Layer 12 of a small transformer language model trained on English Wikipedia (21 layers, counted from 0, width 96).
A neuron's activation on a vector x is squared ReLU(weights . x), where the dot is the dot product.

Input weights of the MLP neurons that the questions are about. A number n stands for n times 0.00052.
n14: -130 42 -247 -55 250 -131 -164 152 17 -65 -234 200 28 102 -8 -134 -70 -20 104 70 76 -165 81 21 185 15 -175 -33 34 -76 19 -13 67 129 222 -118 27 -53 169 95 -63 -139 77 142 -140 104 68 175 -103 -155 -220 106 -4 -175 45 -133 43 72 154 -47 19 -294 217 111 -132 12 -26 -301 85 255 35 0 4 229 -236 47 -49 -8 -21 114 88 -256 -73 -261 138 27 -216 97 225 -89 31 -101 -45 0 -151 -229
n51: -104 160 -70 -101 -66 -51 -292 -62 -29 162 -121 131 -149 -138 70 -191 -100 -28 -57 -33 375 -39 -143 -62 -25 41 -188 -94 -34 39 123 135 -339 -55 4 46 126 -132 73 89 -54 115 52 -92 111 -49 -46 27 -263 59 31 -68 -133 -67 -108 127 27 71 115 -100 166 -362 -13 -68 122 -32 -151 182 -71 71 -104 -80 11 71 -62 55 -8 -158 243 105 94 138 -30 62 90 27 -240 356 181 63 -185 164 -206 62 -72 -28
n62: -254 -144 -48 -214 173 -27 66 -241 -40 -78 37 45 -51 33 -93 -70 -229 47 -89 -76 142 -272 -23 -105 79 95 -43 -8 -112 193 -233 -4 140 -103 116 -69 -97 51 -227 -21 98 4 -302 0 172 77 -41 -292 99 15 83 369 134 189 102 34 26 12 0 107 -145 -96 150 -232 -232 8 94 -35 37 -246 0 0 0 -39 30 -41 -74 8 -119 47 66 112 108 107 194 -64 -89 105 -24 250 18 -105 -55 -77 -20 -194
n82: 50 70 162 108 85 105 28 -55 -221 30 24 80 168 217 -163 82 -55 25 55 29 157 187 -21 -41 49 40 -32 -40 49 138 55 15 -90 -193 -24 -82 164 -39 -4 107 4 -77 61 -179 -58 66 -106 -74 97 -224 24 -65 -14 260 -3 180 -55 -75 136 -169 133 46 -27 175 248 182 123 250 -23 11 -83 -172 -21 234 -243 151 -179 73 67 166 177 45 -68 45 -74 154 -71 -3 -123 -34 146 -38 -141 -134 14 -92
n95: 213 136 155 -27 133 -171 145 -74 -18 168 109 20 -52 -124 130 -136 -94 -194 120 -68 39 -14 7 -25 63 -16 -25 -157 -163 148 54 251 -142 -44 -158 -138 103 91 -4 41 -222 97 -119 -84 90 302 -221 69 158 -7 27 -218 120 -70 -52 118 -67 42 -36 132 -126 -112 19 3 -76 -52 -6 -69 -70 -62 257 10 -3 124 58 99 35 179 -9 11 121 191 63 61 130 7 -141 154 78 40 13 -107 -198 -25 70 128
n100: -11 62 136 -18 27 -225 71 58 50 -50 -149 -98 -108 165 82 0 145 49 132 -69 19 18 37 -160 64 -116 125 -31 135 -82 76 187 120 -24 43 -70 18 -132 -4 281 223 -4 -94 -23 274 -66 -67 107 -37 -103 -51 -144 74 -36 141 40 7 130 -309 -122 -118 96 269 14 -186 154 28 91 193 -163 -269 -55 -130 45 18 150 -162 55 -175 190 78 -72 -29 -209 -31 29 -63 -11 125 -122 178 7 217 125 163 -217
n111: 150 22 -77 -35 -73 -126 -102 55 -4 115 -94 -28 -9 -37 273 93 7 -50 146 149 206 34 50 11 170 10 -129 -113 30 -200 31 -253 -110 170 10 -141 153 136 51 118 -67 168 82 -75 -113 51 323 -122 -129 -73 0 -125 10 405 -177 -107 -34 -141 59 -79 50 -217 50 -97 -11 50 -89 -70 -52 14 52 -49 10 53 31 113 86 152 148 -75 158 55 48 163 -26 17 -158 -38 230 216 -88 -167 11 82 47 -92
n120: 143 159 23 -198 -57 141 65 -28 106 129 7 -128 -16 35 91 -298 -78 194 -70 105 171 -128 -117 -126 -39 -69 200 90 86 -236 35 -113 64 -117 46 -11 -84 118 -183 -193 27 94 -218 -70 -130 -102 -116 123 73 11 -18 81 -86 139 182 92 -140 211 23 27 130 -20 71 45 87 -85 -58 23 108 -98 -93 33 -35 196 275 -302 -166 -207 -190 -4 112 25 14 11 -11 85 -15 -85 189 92 24 -204 -104 -84 33 106
n123: 274 -59 -122 28 -151 -64 258 -126 -231 -27 35 -35 78 -21 30 163 -79 16 -86 -46 128 -79 -179 -186 191 110 -107 -75 -160 -89 220 134 233 -168 122 -42 144 0 17 -13 94 209 -119 -343 145 59 146 297 85 112 -79 82 156 -34 15 -178 234 -134 147 -34 45 -475 26 -119 -109 94 147 -7 -116 60 -40 4 -141 85 55 129 -25 -150 -10 119 64 -67 -16 -8 190 -86 -230 -55 -45 -43 162 -184 -17 -47 148 -134
n132: -60 111 -197 175 70 -4 -39 -15 53 159 0 -77 24 -25 -177 -184 -77 123 213 208 205 -282 -147 124 -81 -52 -88 -114 55 -55 100 -215 259 -106 188 -269 69 128 -57 158 -83 -26 144 36 122 -62 55 -164 43 -47 -89 72 62 419 19 -220 -4 12 49 -109 -233 -128 38 -143 -32 120 -18 193 125 -134 128 163 -8 -55 -120 -55 40 224 152 101 -20 -61 95 -43 132 -118 -118 -96 137 121 -230 237 -20 -21 -28 79
n145: 31 -67 -83 15 122 135 34 104 -55 102 58 -278 70 201 -16 207 96 69 143 -63 29 59 115 -44 277 -57 104 -130 -171 45 118 32 41 -154 -247 -28 198 -15 -59 361 -236 37 -62 -12 -121 170 57 132 184 53 4 89 -146 -36 22 -45 29 -171 -106 12 -36 12 152 130 -243 54 -11 93 -100 98 130 216 -206 273 -119 36 96 -45 198 43 -159 -29 -44 19 119 -92 -148 -33 116 237 225 103 -35 24 58 50
n152: 47 -291 -24 -334 -180 80 -54 -161 -76 7 -74 -94 30 28 117 -27 123 93 241 4 156 30 78 -105 116 160 -98 60 62 -8 191 -239 4 107 -41 -178 123 -125 -127 -8 16 179 -97 -93 -101 -128 -188 260 84 -23 98 -102 72 -176 -120 98 26 -8 240 29 -22 37 87 -223 -19 -120 -112 195 -37 54 -166 191 -45 4 -45 25 -226 143 96 145 146 220 -178 -23 -128 63 -35 -34 -149 -204 66 15 134 93 232 151
n192: -27 -117 -65 -73 -174 -8 -70 -163 129 78 219 167 253 -29 -32 47 -185 109 198 72 192 -57 -8 -167 -125 143 -138 -137 -4 -151 49 -129 -296 -208 23 45 94 -24 -144 206 127 -8 -106 -90 98 146 33 -15 75 65 -42 63 15 -4 117 140 -22 124 -48 -95 11 -172 -92 41 -120 141 94 189 103 305 202 -199 117 -113 50 -91 -114 72 273 -4 54 -34 -49 84 166 71 213 -53 75 -218 104 49 -254 49 -127 -164
n221: 24 -129 -73 -166 114 73 93 -141 -101 -52 11 -160 41 -70 69 -71 -254 -59 259 28 -15 50 114 -73 29 7 32 -73 317 175 -152 -208 65 -192 15 -57 -214 -12 233 -13 53 -101 -95 173 -19 16 129 -12 146 85 -11 -32 35 273 77 152 -211 148 20 -12 -131 -93 -29 -148 -148 134 -91 -7 91 260 34 -154 -155 86 0 -87 114 -11 170 48 -113 253 34 -227 301 -68 -23 -19 28 4 4 260 -231 246 72 51
n224: 244 254 -34 135 146 -146 75 -21 56 17 -17 -148 51 -4 -199 -291 171 -7 118 -26 123 -116 -120 -57 -12 156 -157 -212 0 118 66 -104 162 -81 -52 83 101 182 -22 113 45 -23 -47 153 122 -150 80 -104 56 82 -257 -194 82 -134 187 137 17 18 -78 -42 98 97 -27 -38 7 95 -67 -88 42 186 -25 23 -10 61 74 100 -98 300 22 216 93 -63 31 131 83 35 43 -70 -224 -11 110 164 147 87 -176 108
n258: -69 -110 8 235 31 67 -23 -37 193 177 47 89 -136 112 83 50 -74 4 40 66 125 -41 92 -131 -199 -46 35 176 -105 -42 -59 -303 93 -295 -118 -131 -102 -230 -230 29 -60 12 -100 199 -11 -39 -85 38 -125 0 19 35 -109 -137 175 -70 69 193 102 56 -7 -372 61 119 11 -84 99 181 172 -158 30 156 246 26 -85 133 -77 -22 32 81 64 26 -29 -313 -47 220 34 29 147 0 7 0 255 -24 -8 -236
n276: 4 121 12 -4 -173 15 -163 -83 -32 -59 -126 219 58 156 77 -263 -23 35 -153 52 29 -49 -39 -170 -96 -55 -256 -16 4 -50 117 25 4 -149 -72 -49 -284 169 -24 84 -20 360 16 43 -15 190 45 -69 89 -188 -110 165 92 -8 44 -45 -153 183 -64 66 102 96 -130 -7 -19 278 210 109 111 301 -95 -7 -162 -174 114 -116 8 -27 -33 99 -12 135 -78 27 20 38 -62 -165 154 -160 274 -60 -262 273 154 -47
n309: -8 9 143 148 95 -87 -295 -304 -259 -40 -91 -158 -212 57 -35 286 -49 0 -8 -94 -11 33 -101 22 89 -126 38 -189 107 -83 158 -253 57 129 -20 -52 233 253 43 157 105 -31 -25 -101 -28 52 -71 140 -57 74 41 283 177 57 71 154 -36 258 47 -93 168 -144 49 -4 42 -118 226 -11 -9 -108 171 57 -186 -67 82 177 -253 151 -164 -216 29 193 -36 -246 221 -20 -116 198 -106 4 -95 -234 -187 -13 -8 -67
n317: -9 53 -106 -167 4 -46 -195 103 141 146 -195 -33 86 148 53 129 -87 -77 45 4 312 -220 4 -133 -9 148 129 -97 100 190 210 -218 83 -145 132 147 -86 -82 65 311 -277 50 236 -30 209 -132 45 -25 167 38 -137 250 -185 -135 -96 -182 45 -102 -70 -207 28 -201 -5 16 -271 -26 -170 0 0 -13 21 -51 74 208 -42 50 47 -262 200 99 -38 29 -266 217 -146 127 47 -74 260 126 -61 160 -4 -143 255 -196
n323: 27 -111 -231 170 -107 121 -69 -93 52 15 -73 119 67 395 52 -162 -93 46 -224 -154 150 -86 46 -24 103 101 124 -158 -368 34 52 -114 -187 -192 115 24 -52 19 -24 -161 -8 -70 -201 -46 -122 155 -77 30 35 38 -71 295 23 36 -87 52 236 73 0 69 -150 -140 161 54 65 139 -125 110 -48 178 86 172 -11 -65 112 154 35 34 -111 -47 -68 -299 162 147 143 18 -57 -63 58 202 33 85 70 -100 148 165
n326: 156 78 86 149 26 -11 -79 -63 -142 -107 59 60 -47 186 196 -302 270 -36 -10 -204 306 -158 29 -90 -143 173 -40 -63 69 43 -49 -123 -81 173 87 64 -153 -179 -52 -202 46 156 -266 -40 -49 0 15 -18 49 146 25 7 -18 96 48 -84 97 126 -30 -107 3 89 198 106 -18 265 209 -124 -88 4 -162 -102 35 -79 152 -11 55 4 15 -114 172 -49 -56 -114 146 -3 36 126 40 -76 -28 87 0 -30 11 351
n355: 241 198 145 -69 149 -167 121 -64 -118 210 -186 -129 -58 16 119 -56 75 232 138 201 -37 90 -185 92 -24 152 145 -19 -63 15 -25 -106 -97 -192 7 -112 149 100 -200 -103 -23 44 119 185 -75 172 -215 51 0 134 -212 78 22 -86 87 79 198 165 -15 -175 -72 63 -28 -77 92 15 144 -50 -124 161 -111 -27 -110 -26 302 55 -33 83 6 -52 132 -206 64 -22 -256 -149 -22 -85 79 27 119 78 11 81 -97 15
n370: 191 -163 -126 8 -167 48 -116 121 58 -15 31 153 138 110 231 -146 -410 -222 101 91 377 118 -190 0 -56 152 110 -175 22 216 266 -262 79 -82 281 -34 35 33 58 -74 -85 22 -195 122 -19 0 -98 72 88 -8 8 102 -56 51 65 67 85 -32 -29 111 -173 13 100 153 -148 -61 -71 -109 -34 48 240 217 -133 40 -43 -120 -73 -114 83 -188 36 -101 -77 99 -151 51 261 -164 49 72 65 -27 58 51 41 -295
n372: -157 102 17 -4 175 -167 20 -40 -132 122 78 264 166 -52 141 -58 -88 -169 -126 17 -10 -8 -45 34 247 -93 -167 38 286 -25 -128 44 -92 -136 -84 -43 111 -170 -367 -164 -65 106 -200 -25 111 17 -13 57 34 81 116 -75 -93 35 -12 44 -32 111 230 -78 238 53 -146 -137 -164 50 61 15 70 -139 -88 -49 103 -185 -121 35 -315 322 305 21 204 171 71 73 -227 -4 -123 36 -130 104 204 135 247 73 134 -21

Each question shows a token from some text and the vector x that enters the MLP there. A number n stands for n times 0.0093.

"c": 56 65 -90 46 -103 155 37 61 -126 56 45 -109 -37 -169 -39 52 -1 -52 14 -2 -169 -51 90 -28 -75 -77 183 104 18 73 70 196 223 187 -65 -41 -33 -131 188 -208 36 -16 97 -68 -11 64 16 -83 -67 14 160 41 -173 246 32 -21 169 228 -145 127 -222 -30 -26 -18 -165 -40 11 202 -47 1 -45 -72 -44 -130 -21 -160 78 -145 180 -56 -12 -81 -133 30 -48 169 215 -8 -55 -64 142 -48 -9 -66 8 87
Which neuron fires most, and how strongly? n221, at about 0.17

"ach ": -42 -59 -26 30 -30 82 -99 -108 164 34 -108 82 135 -8 2 4 102 71 -133 41 -59 36 108 200 -142 7 110 -132 -36 -30 -149 162 34 186 -12 75 71 70 8 -47 277 -19 -48 66 -65 39 260 50 72 -278 35 72 61 -29 -58 -71 183 -47 62 -61 -160 15 26 -15 9 -180 65 185 -14 80 1 -270 91 52 -75 -6 79 -233 148 -206 38 22 141 150 -58 106 92 32 -61 84 89 -93 184 -75 -66 13
Which two neurons fire most, strongest first? n323, n111

"ed ": -54 -22 -42 127 -114 103 -181 16 -49 39 -42 146 198 2 33 60 72 114 -150 216 -80 -17 -66 26 -105 -41 103 -56 -133 -40 2 229 261 152 -130 -93 -45 37 -64 -69 234 9 -20 -22 -152 12 87 75 -1 -180 -99 18 77 33 102 -6 88 130 17 -6 -208 -104 2 46 -22 -232 -19 174 185 -63 27 -225 41 -9 -62 64 124 -95 90 -114 156 5 42 250 -83 202 7 -49 -39 132 -83 -70 -3 -20 49 -3
Which three neurons fire most, strongest first? n323, n258, n120

"su": 23 57 -82 41 28 45 -34 -51 -155 66 101 -79 110 -49 -43 -20 -28 -102 -27 107 -220 -119 130 74 -58 -33 96 -20 87 -22 -167 41 -29 217 -50 -54 65 -15 34 -192 38 -194 177 -120 1 263 -5 -131 115 -50 77 138 -98 63 95 61 99 24 4 137 -301 186 245 -96 -3 -260 -219 69 -2 -72 7 -123 106 33 -19 -26 72 56 157 -217 63 112 -28 20 -37 -14 65 -15 47 -71 -29 -174 -110 22 62 -12
Which neuron fires most, and how strongly? n95, at about 0.4

"the ": -42 81 -149 44 -3 101 11 54 -98 5 -81 12 64 -142 29 16 168 -78 -237 -138 -99 -15 67 93 -110 -243 46 3 -51 -33 91 111 104 203 -214 114 -6 -39 -2 -122 67 17 205 92 1 39 -58 26 -31 -408 8 -65 -94 107 61 -7 128 64 -30 -45 -164 109 -78 -141 -88 -96 -165 148 7 85 -90 -165 -35 107 -61 -31 61 -187 97 -180 8 -135 -64 171 -17 76 89 77 6 10 30 -90 -146 -18 -82 -62
Which of these neurons fires most? n276

"ad": -42 30 -5 100 82 41 -10 128 -13 -148 7 -16 54 -37 -76 26 -127 8 -162 -74 -58 -37 -11 -213 -240 80 -31 77 -85 -11 96 62 144 179 -84 -11 100 -109 214 -216 121 30 83 -25 31 35 -42 74 -152 85 -57 84 -204 51 -37 -52 76 19 12 176 -89 157 -51 29 -155 -188 -4 280 62 -14 -262 -135 32 23 -108 -120 163 -199 119 -226 105 4 -18 -10 23 89 -75 -128 -44 -36 10 -10 -168 99 -56 -87
Which three neurons fire most, strongest first? n51, n276, n370

"Eng": 55 -15 -9 78 -86 -106 12 -99 55 -171 -41 81 96 -97 96 57 38 45 -133 2 -195 30 3 -108 109 -37 -44 -78 -137 20 66 -44 71 277 -187 159 211 -50 -34 -118 -46 -25 87 67 85 115 -17 24 -66 -127 -57 39 -161 -75 51 9 79 -100 -67 81 -4 81 -84 -282 -96 -208 -205 249 -130 -19 215 -40 66 43 35 -189 77 -150 5 -177 28 -21 6 -106 131 158 28 16 -156 -88 39 -103 89 -128 110 5
Which of these neurons fires most? n152

"new": -1 -66 -22 159 -79 -105 180 49 -2 -98 1 81 37 -53 43 7 -68 31 30 -2 -224 19 93 -74 -126 -102 -32 4 -83 -45 -22 154 -1 355 -106 -38 44 -100 -63 -111 -17 210 132 27 98 133 -37 -33 -59 -100 43 -49 -23 119 9 53 -90 194 -82 148 -210 122 -112 -210 -121 -272 -156 122 12 53 -28 -90 48 -147 37 -117 145 65 81 -176 23 156 -70 65 -74 102 58 85 -81 -54 -101 43 60 -71 141 -195
Which of these neurons fires most? n95

"am": -113 -23 -77 220 113 -46 -65 -22 93 -70 35 -56 13 -179 -105 -84 111 115 -58 -76 -62 75 -7 -57 -211 -44 -30 31 25 -30 17 25 81 142 -121 144 115 49 86 15 71 -101 58 -105 38 106 65 -50 -145 -24 73 102 -66 -70 40 -50 182 12 24 166 -60 157 95 -9 -57 -253 7 194 6 51 -181 -138 25 73 -74 -101 249 -106 69 -264 182 -138 -24 -191 -7 12 -2 -17 -59 -194 227 -188 17 127 95 28
Which three neurons fire most, strongest first? n100, n326, n14

"of ": -48 33 37 -123 -10 44 17 -126 -10 -78 81 -110 -22 -40 37 124 -33 -142 -86 90 -240 28 162 -7 -12 -171 100 -87 -49 -115 -200 76 -23 226 10 40 -4 29 104 -115 49 8 161 -41 0 -32 122 76 146 -300 -52 -15 -107 4 130 -54 116 -67 148 -3 -298 117 103 -46 -14 -109 -70 -20 135 114 -15 -181 -28 40 157 92 172 -35 24 -179 -35 -92 -87 76 65 234 2 80 -23 171 181 -108 -105 28 113 21
Which of these neurons fires most? n221

"et": -151 -46 -39 46 -50 -54 31 -83 48 8 21 -36 228 53 74 -70 -167 83 -252 -71 -168 -28 20 -62 -79 -163 118 16 -164 15 -66 13 -146 -20 -65 78 -8 123 140 79 173 -51 -13 -64 -21 55 93 -2 -125 -162 -73 52 -114 91 -34 -19 128 137 257 92 -190 -5 77 21 56 -192 -145 169 -33 4 94 -216 -255 -116 70 -86 122 -101 39 -127 50 -194 38 165 -32 107 -87 76 -124 -91 116 -128 15 74 47 30
Which of these neurons fires most? n323

"o ": -19 232 -19 143 -6 -26 0 -19 -43 54 15 -73 45 -75 46 -2 33 -89 -133 33 -184 -127 -41 45 8 -36 53 40 3 -57 3 -10 127 281 -201 81 18 97 14 0 -21 -138 21 -27 47 36 -75 -71 36 -331 16 -170 -46 -17 278 77 117 36 -27 89 -303 -55 -92 -109 -89 -139 -82 181 -80 53 -12 -184 -39 129 14 -83 212 -69 40 -144 46 30 -92 240 51 130 94 117 36 -99 9 -33 154 -34 73 -110
Which of these neurons fires most? n95

"m": 50 22 -83 136 30 40 86 -116 -128 59 186 -149 -4 -156 3 -31 -5 19 -114 128 -198 -122 65 96 -81 -113 87 49 -110 -26 57 76 131 253 -119 129 79 -130 61 -199 144 -99 -22 -130 64 127 67 25 -57 -101 194 -5 -141 165 144 -84 91 167 -32 99 -290 20 66 -35 18 -173 42 136 -60 53 82 -90 23 -99 82 -32 105 -79 93 -91 66 -60 -41 -89 -108 91 136 122 -72 -52 150 -208 -45 -47 121 -71
Which of these neurons fires most? n123

"first ": 60 212 -14 45 -109 -27 -119 58 16 -104 -72 105 21 -128 -7 127 141 -27 -82 -57 -101 114 140 -43 -179 -144 123 8 5 -32 77 226 238 150 -36 -82 -50 0 -131 10 64 43 178 -2 -109 155 -46 132 21 -267 231 30 -139 -32 105 -122 -28 122 -36 49 -130 36 73 -163 30 -118 252 245 31 22 -42 -123 136 17 -56 -153 162 -132 -15 -41 71 -71 -165 85 13 14 -113 28 3 -64 14 47 39 -106 8 -42
Which neuron fires most, and how strongly? n276, at about 0.66

":": -150 -1 -124 129 14 -25 -126 -57 96 84 -6 -47 221 -75 -78 52 48 -153 -160 264 -107 -109 52 -12 -106 -297 -6 -1 -60 -113 -35 -15 18 188 -49 -148 -9 -151 53 -21 137 -143 80 27 -42 45 -41 -58 24 -43 -2 -64 -25 -37 233 -43 139 32 -50 -28 -255 21 131 -111 76 -92 46 163 48 -110 151 -278 35 -48 -53 55 161 -14 198 -94 90 -61 -42 227 -102 26 120 43 -31 -47 -75 -36 105 81 -60 22
Which three neurons fire most, strongest first? n132, n258, n192

"i": -32 31 -37 116 -1 -3 11 20 -188 -55 130 -9 -77 -127 25 182 -114 99 -155 -11 -147 -17 159 66 -90 -28 14 5 -9 -87 21 -80 103 151 -157 -41 143 -32 120 26 -5 -54 210 -196 35 22 -11 -99 -21 -57 -67 -60 -138 -9 219 126 108 137 -12 62 -169 81 -40 -52 -132 -139 -280 152 -34 -81 36 72 -23 134 -84 -134 267 -157 94 -79 64 -17 76 -45 -19 194 23 -43 -177 -243 -1 -11 85 -173 62 -84
Which of these neurons fires most? n258

"f": -80 78 -151 140 -35 -14 -86 80 156 -76 -186 -54 -200 -140 -82 -43 3 -18 -123 39 19 -98 17 -101 -108 -68 121 -69 -161 -4 35 84 -114 118 -69 -50 22 -68 163 -128 176 -152 198 -71 -243 82 -120 3 -61 -88 -9 -39 -22 -2 6 -40 -9 54 28 3 -200 187 115 -151 -60 -212 -41 193 -183 7 -67 -48 -87 -6 116 -7 136 -223 -27 -191 9 122 42 -66 -1 81 -63 10 -151 -134 33 -151 147 -91 154 49
Which of these neurons fires most? n323

"er ": -42 177 80 7 44 -3 -51 -48 47 40 -14 -107 58 -134 94 67 35 -6 -162 18 -177 -111 13 103 15 16 173 12 -147 -101 51 32 5 106 -265 -32 23 85 70 -93 -103 -67 125 184 34 -26 28 57 -66 -158 -85 -4 43 -62 239 61 209 47 -35 -153 -221 64 21 -189 59 -259 -8 203 -73 146 -52 -235 -60 64 -55 -104 121 -107 -31 -79 208 98 25 71 67 117 -68 -141 -28 -181 -34 -33 -201 -2 4 -18
Which of these neurons fires most? n355

". ": 78 -42 -41 184 -4 10 -58 -9 25 25 12 -100 116 -110 -62 -126 95 -40 -125 114 -58 -78 17 131 -183 -154 52 19 75 -190 11 -8 130 231 -106 -55 10 -71 -21 -41 16 -57 14 -6 14 -17 -115 36 -4 -125 28 -169 21 95 110 39 275 70 21 38 -144 6 -6 -175 -60 -83 -81 209 -31 -81 -85 -324 -92 133 25 22 193 -216 218 -169 -8 -171 -67 196 100 32 109 79 -12 -32 -55 -188 46 -12 -61 -100
Which three neurons fire most, strongest first? n132, n120, n111

"P": -126 137 -94 -5 -88 132 1 37 -90 -68 -111 -87 -34 -213 -113 63 0 83 18 -113 -162 -20 58 33 -58 -126 23 -67 -82 118 27 41 228 220 -64 -21 27 -159 149 -83 131 -13 59 45 -33 -55 -40 1 -116 -74 125 -17 -189 129 189 -22 27 195 -109 107 -246 52 2 -97 54 -309 23 107 -33 -42 83 -140 122 -20 -131 -86 138 -137 259 65 -20 -10 -19 6 66 172 86 74 -116 -163 34 -88 88 -75 -20 -16
Which two neurons fire most, strongest first? n258, n221

"add": -37 -3 -217 -60 -67 -34 -29 8 58 -109 -53 79 66 -109 118 70 -11 -22 -92 31 19 71 -49 46 -38 -15 89 116 75 -18 -201 101 -36 211 -154 -14 89 -129 42 -134 117 -71 49 26 -114 24 96 -59 -76 50 85 28 -195 72 203 -66 109 51 7 176 -243 155 -123 -54 -179 -247 -43 242 -51 -45 58 -194 18 -43 115 126 127 -17 173 -240 174 -4 -108 20 -93 120 62 71 59 92 107 -129 66 -152 -3 -44
Which of these neurons fires most? n372

"5 ": -46 37 137 173 -24 76 -14 29 -104 79 -1 -46 73 -180 -88 185 64 23 -151 148 -80 -71 11 115 -42 -118 173 61 -22 -90 59 150 210 120 -271 64 21 84 1 -36 100 -75 -25 -91 48 32 61 144 -56 -204 42 -110 -123 180 188 118 58 -102 -52 -8 -235 4 87 -12 -54 -162 -118 288 -78 24 16 -270 -47 138 47 -53 42 5 16 -83 171 37 55 45 -110 128 -18 -6 21 -3 188 -20 -4 -3 46 -133
Which three neurons fire most, strongest first? n82, n100, n145

"fic": -255 59 76 -101 14 -49 43 -113 -73 -53 -60 -7 -21 -124 -34 119 -114 -10 -202 -77 62 -151 8 151 57 -96 160 -160 -38 -90 -101 89 -95 47 29 -87 22 21 80 -132 134 -2 173 -115 -64 12 155 -52 8 -122 50 166 -144 180 81 -114 217 -135 75 211 -146 75 -34 -91 -108 -121 -228 197 45 148 29 -50 -56 -145 158 68 150 -41 -27 -170 52 -44 97 -32 13 48 90 -1 -102 -174 109 -142 17 -37 74 -37
Which of these neurons fires most? n62

"ass ": -45 153 -102 -91 -27 -55 59 116 32 16 74 -51 32 -33 18 148 78 -121 -174 114 -9 -135 52 -53 16 -68 -32 -53 -21 -80 127 122 130 246 -202 89 115 -12 139 -118 49 -23 108 -43 -10 28 30 78 -177 -132 -50 -128 -156 -128 83 45 158 -55 40 47 -152 -16 -130 -155 -48 -216 -16 181 -96 -54 -44 -161 -18 39 -104 -56 134 -78 20 3 63 -42 -108 325 93 115 211 -29 -20 -23 -18 98 46 261 -171 62
Which of these neurons fires most? n51

"is": -22 44 -101 149 -27 -17 45 -73 -132 -131 216 6 -44 -143 28 72 82 92 86 102 -136 -46 76 -68 -155 -78 36 -68 73 -26 -109 10 155 233 -152 13 66 -90 43 -156 145 -3 94 40 24 53 -62 -41 -126 19 102 -26 -162 89 160 -121 184 47 15 58 -219 -34 65 -13 -37 -288 -46 222 -13 87 131 -213 118 9 17 12 18 -151 22 -364 76 -103 92 90 -18 132 106 -26 69 -51 54 -73 -30 -77 -28 -33
Which of these neurons fires most? n258

"w": -2 -63 -75 82 -8 -10 25 -53 -84 53 141 -296 -4 -66 23 64 -16 4 -87 0 -97 -40 56 49 -60 -24 165 108 -24 -100 115 131 128 162 -161 -16 171 -116 29 -133 -23 -54 100 39 -50 53 40 -41 -5 -116 -4 80 -150 45 41 -117 50 131 -31 -5 -182 137 -32 -120 -39 -269 15 202 -201 -1 86 -148 283 -108 77 -81 70 -213 162 -219 60 -14 -49 -119 -61 49 116 71 -165 -97 33 -170 -85 -79 103 -67
Which neuron fires most, and how strongly? n309, at about 0.091

"ought ": -86 39 -84 32 -21 -48 -180 -52 -23 159 -28 -3 237 59 98 13 123 -69 -138 185 21 -69 73 179 -124 -7 94 -52 -122 -25 -97 123 238 234 -92 -29 -53 93 81 50 151 5 83 -6 25 6 -1 49 -28 -90 3 -10 80 -4 122 -68 130 45 62 -95 -159 -28 -47 -61 -86 -332 2 187 49 10 -83 -291 22 118 -65 33 149 -100 121 -195 92 80 -127 188 165 141 75 -100 89 68 64 46 2 -54 -39 -24
Which neuron fires most, and how strongly? n317, at about 1.2

"Di": 47 186 -29 98 26 -36 -99 121 -110 -36 -16 -134 1 -222 -47 1 -158 112 34 111 -119 -186 -27 94 -42 -68 58 -73 6 -115 118 99 131 127 -131 -19 110 -67 102 -251 206 -55 134 -27 -46 54 -102 -88 -128 11 66 -64 -95 46 116 7 179 139 -85 137 -229 105 59 -68 -22 -312 -168 120 35 26 28 -171 76 26 -69 -89 27 -160 164 -99 -4 -101 31 -61 -89 105 106 30 -150 -107 -24 81 -24 -131 43 -55
Which of these neurons fires most? n132

"|---|---|": 6 54 -91 218 49 -36 42 52 -66 -6 41 -164 116 -96 -59 149 -11 -4 -121 121 -177 -95 63 82 -287 -183 79 -64 -73 55 -106 143 38 227 -94 20 -118 -27 -123 -77 45 -104 131 -62 123 116 -58 108 -80 -77 79 -19 -8 -34 156 -62 15 -99 38 164 -282 79 134 35 -66 -139 -87 173 -66 -93 68 -246 -55 -131 -19 -72 213 -160 -131 -121 35 -76 56 125 47 152 46 27 -16 -110 48 -28 -23 82 -56 20
Which of these neurons fires most? n95

"at ": 70 136 -152 91 -96 -3 8 -79 16 35 -89 -91 6 -83 14 -27 -32 -13 -23 52 -95 7 14 143 -116 -239 198 -104 -66 -73 -37 119 81 294 -125 0 111 -23 21 -154 163 -103 -19 129 44 91 91 13 46 -279 21 -104 14 -9 45 43 224 -2 -130 -19 -198 147 -26 -8 -22 -176 53 25 3 32 22 -232 16 52 70 18 -63 -170 184 -273 -62 -121 -31 81 -119 189 -83 80 169 -30 6 41 -17 -131 118 0
Which of these neurons fires most? n355

"ates ": 38 103 -84 65 64 -101 -77 -15 -61 41 87 67 -32 -100 101 109 -27 33 41 -82 24 -70 -2 -95 -8 -26 -44 -82 -57 -5 79 -64 231 262 -104 29 -35 55 110 -210 -50 -3 35 -112 111 103 124 137 -9 -32 48 -27 -80 -72 160 -34 208 12 94 155 -293 16 -233 4 75 -330 -72 93 49 5 -92 -137 -52 41 -209 -121 127 15 34 -7 84 176 1 258 81 128 -18 22 76 -62 -117 163 17 -56 -79 123
Which three neurons fire most, strongest first? n51, n95, n132

"Year": -97 26 178 97 -67 12 -12 -231 19 -6 108 -47 -6 -68 3 186 43 231 15 -160 -79 104 167 1 -57 -231 94 -76 10 -46 -95 102 -18 305 -148 92 51 -46 9 -161 87 -73 188 42 12 -31 104 -49 -6 -28 47 -34 -39 10 43 13 60 67 -123 85 -214 70 8 -284 -3 -259 -208 165 41 40 46 -135 30 -82 56 -101 99 -75 60 -162 -29 -46 -6 61 -59 95 98 89 -156 -75 76 -64 155 42 -40 -91
Which of these neurons fires most? n309

"his ": -2 19 -6 51 -54 -17 128 72 -142 80 -25 57 33 -26 52 -5 2 -170 -259 11 -73 13 113 109 10 -200 0 113 106 -135 101 196 166 193 -92 -34 127 19 -67 -95 67 3 206 147 -68 27 -140 173 56 -276 13 -56 -12 22 118 -39 -53 116 29 18 -196 61 27 -47 -112 -165 -131 97 131 81 -18 -256 97 5 43 -139 71 -87 157 -33 -48 -148 -145 194 14 147 -115 68 113 73 73 -106 13 -78 -70 -86
Which of these neurons fires most? n14

"y": -95 -29 -38 198 -28 -26 13 -64 -2 -11 -82 -187 -112 -66 -53 -59 85 -141 -77 31 -22 48 -133 -48 -263 -220 150 -27 66 2 -52 50 -95 172 -94 91 139 59 136 -188 48 -182 4 -179 31 82 -80 -97 -22 -39 90 -76 -96 151 70 -54 -11 68 75 56 -37 187 133 -158 24 -206 47 198 -71 24 124 -48 98 -129 74 -193 179 -176 23 -95 57 -73 -129 -19 53 58 37 112 -114 -41 269 -126 89 -15 29 -46
Which of these neurons fires most? n309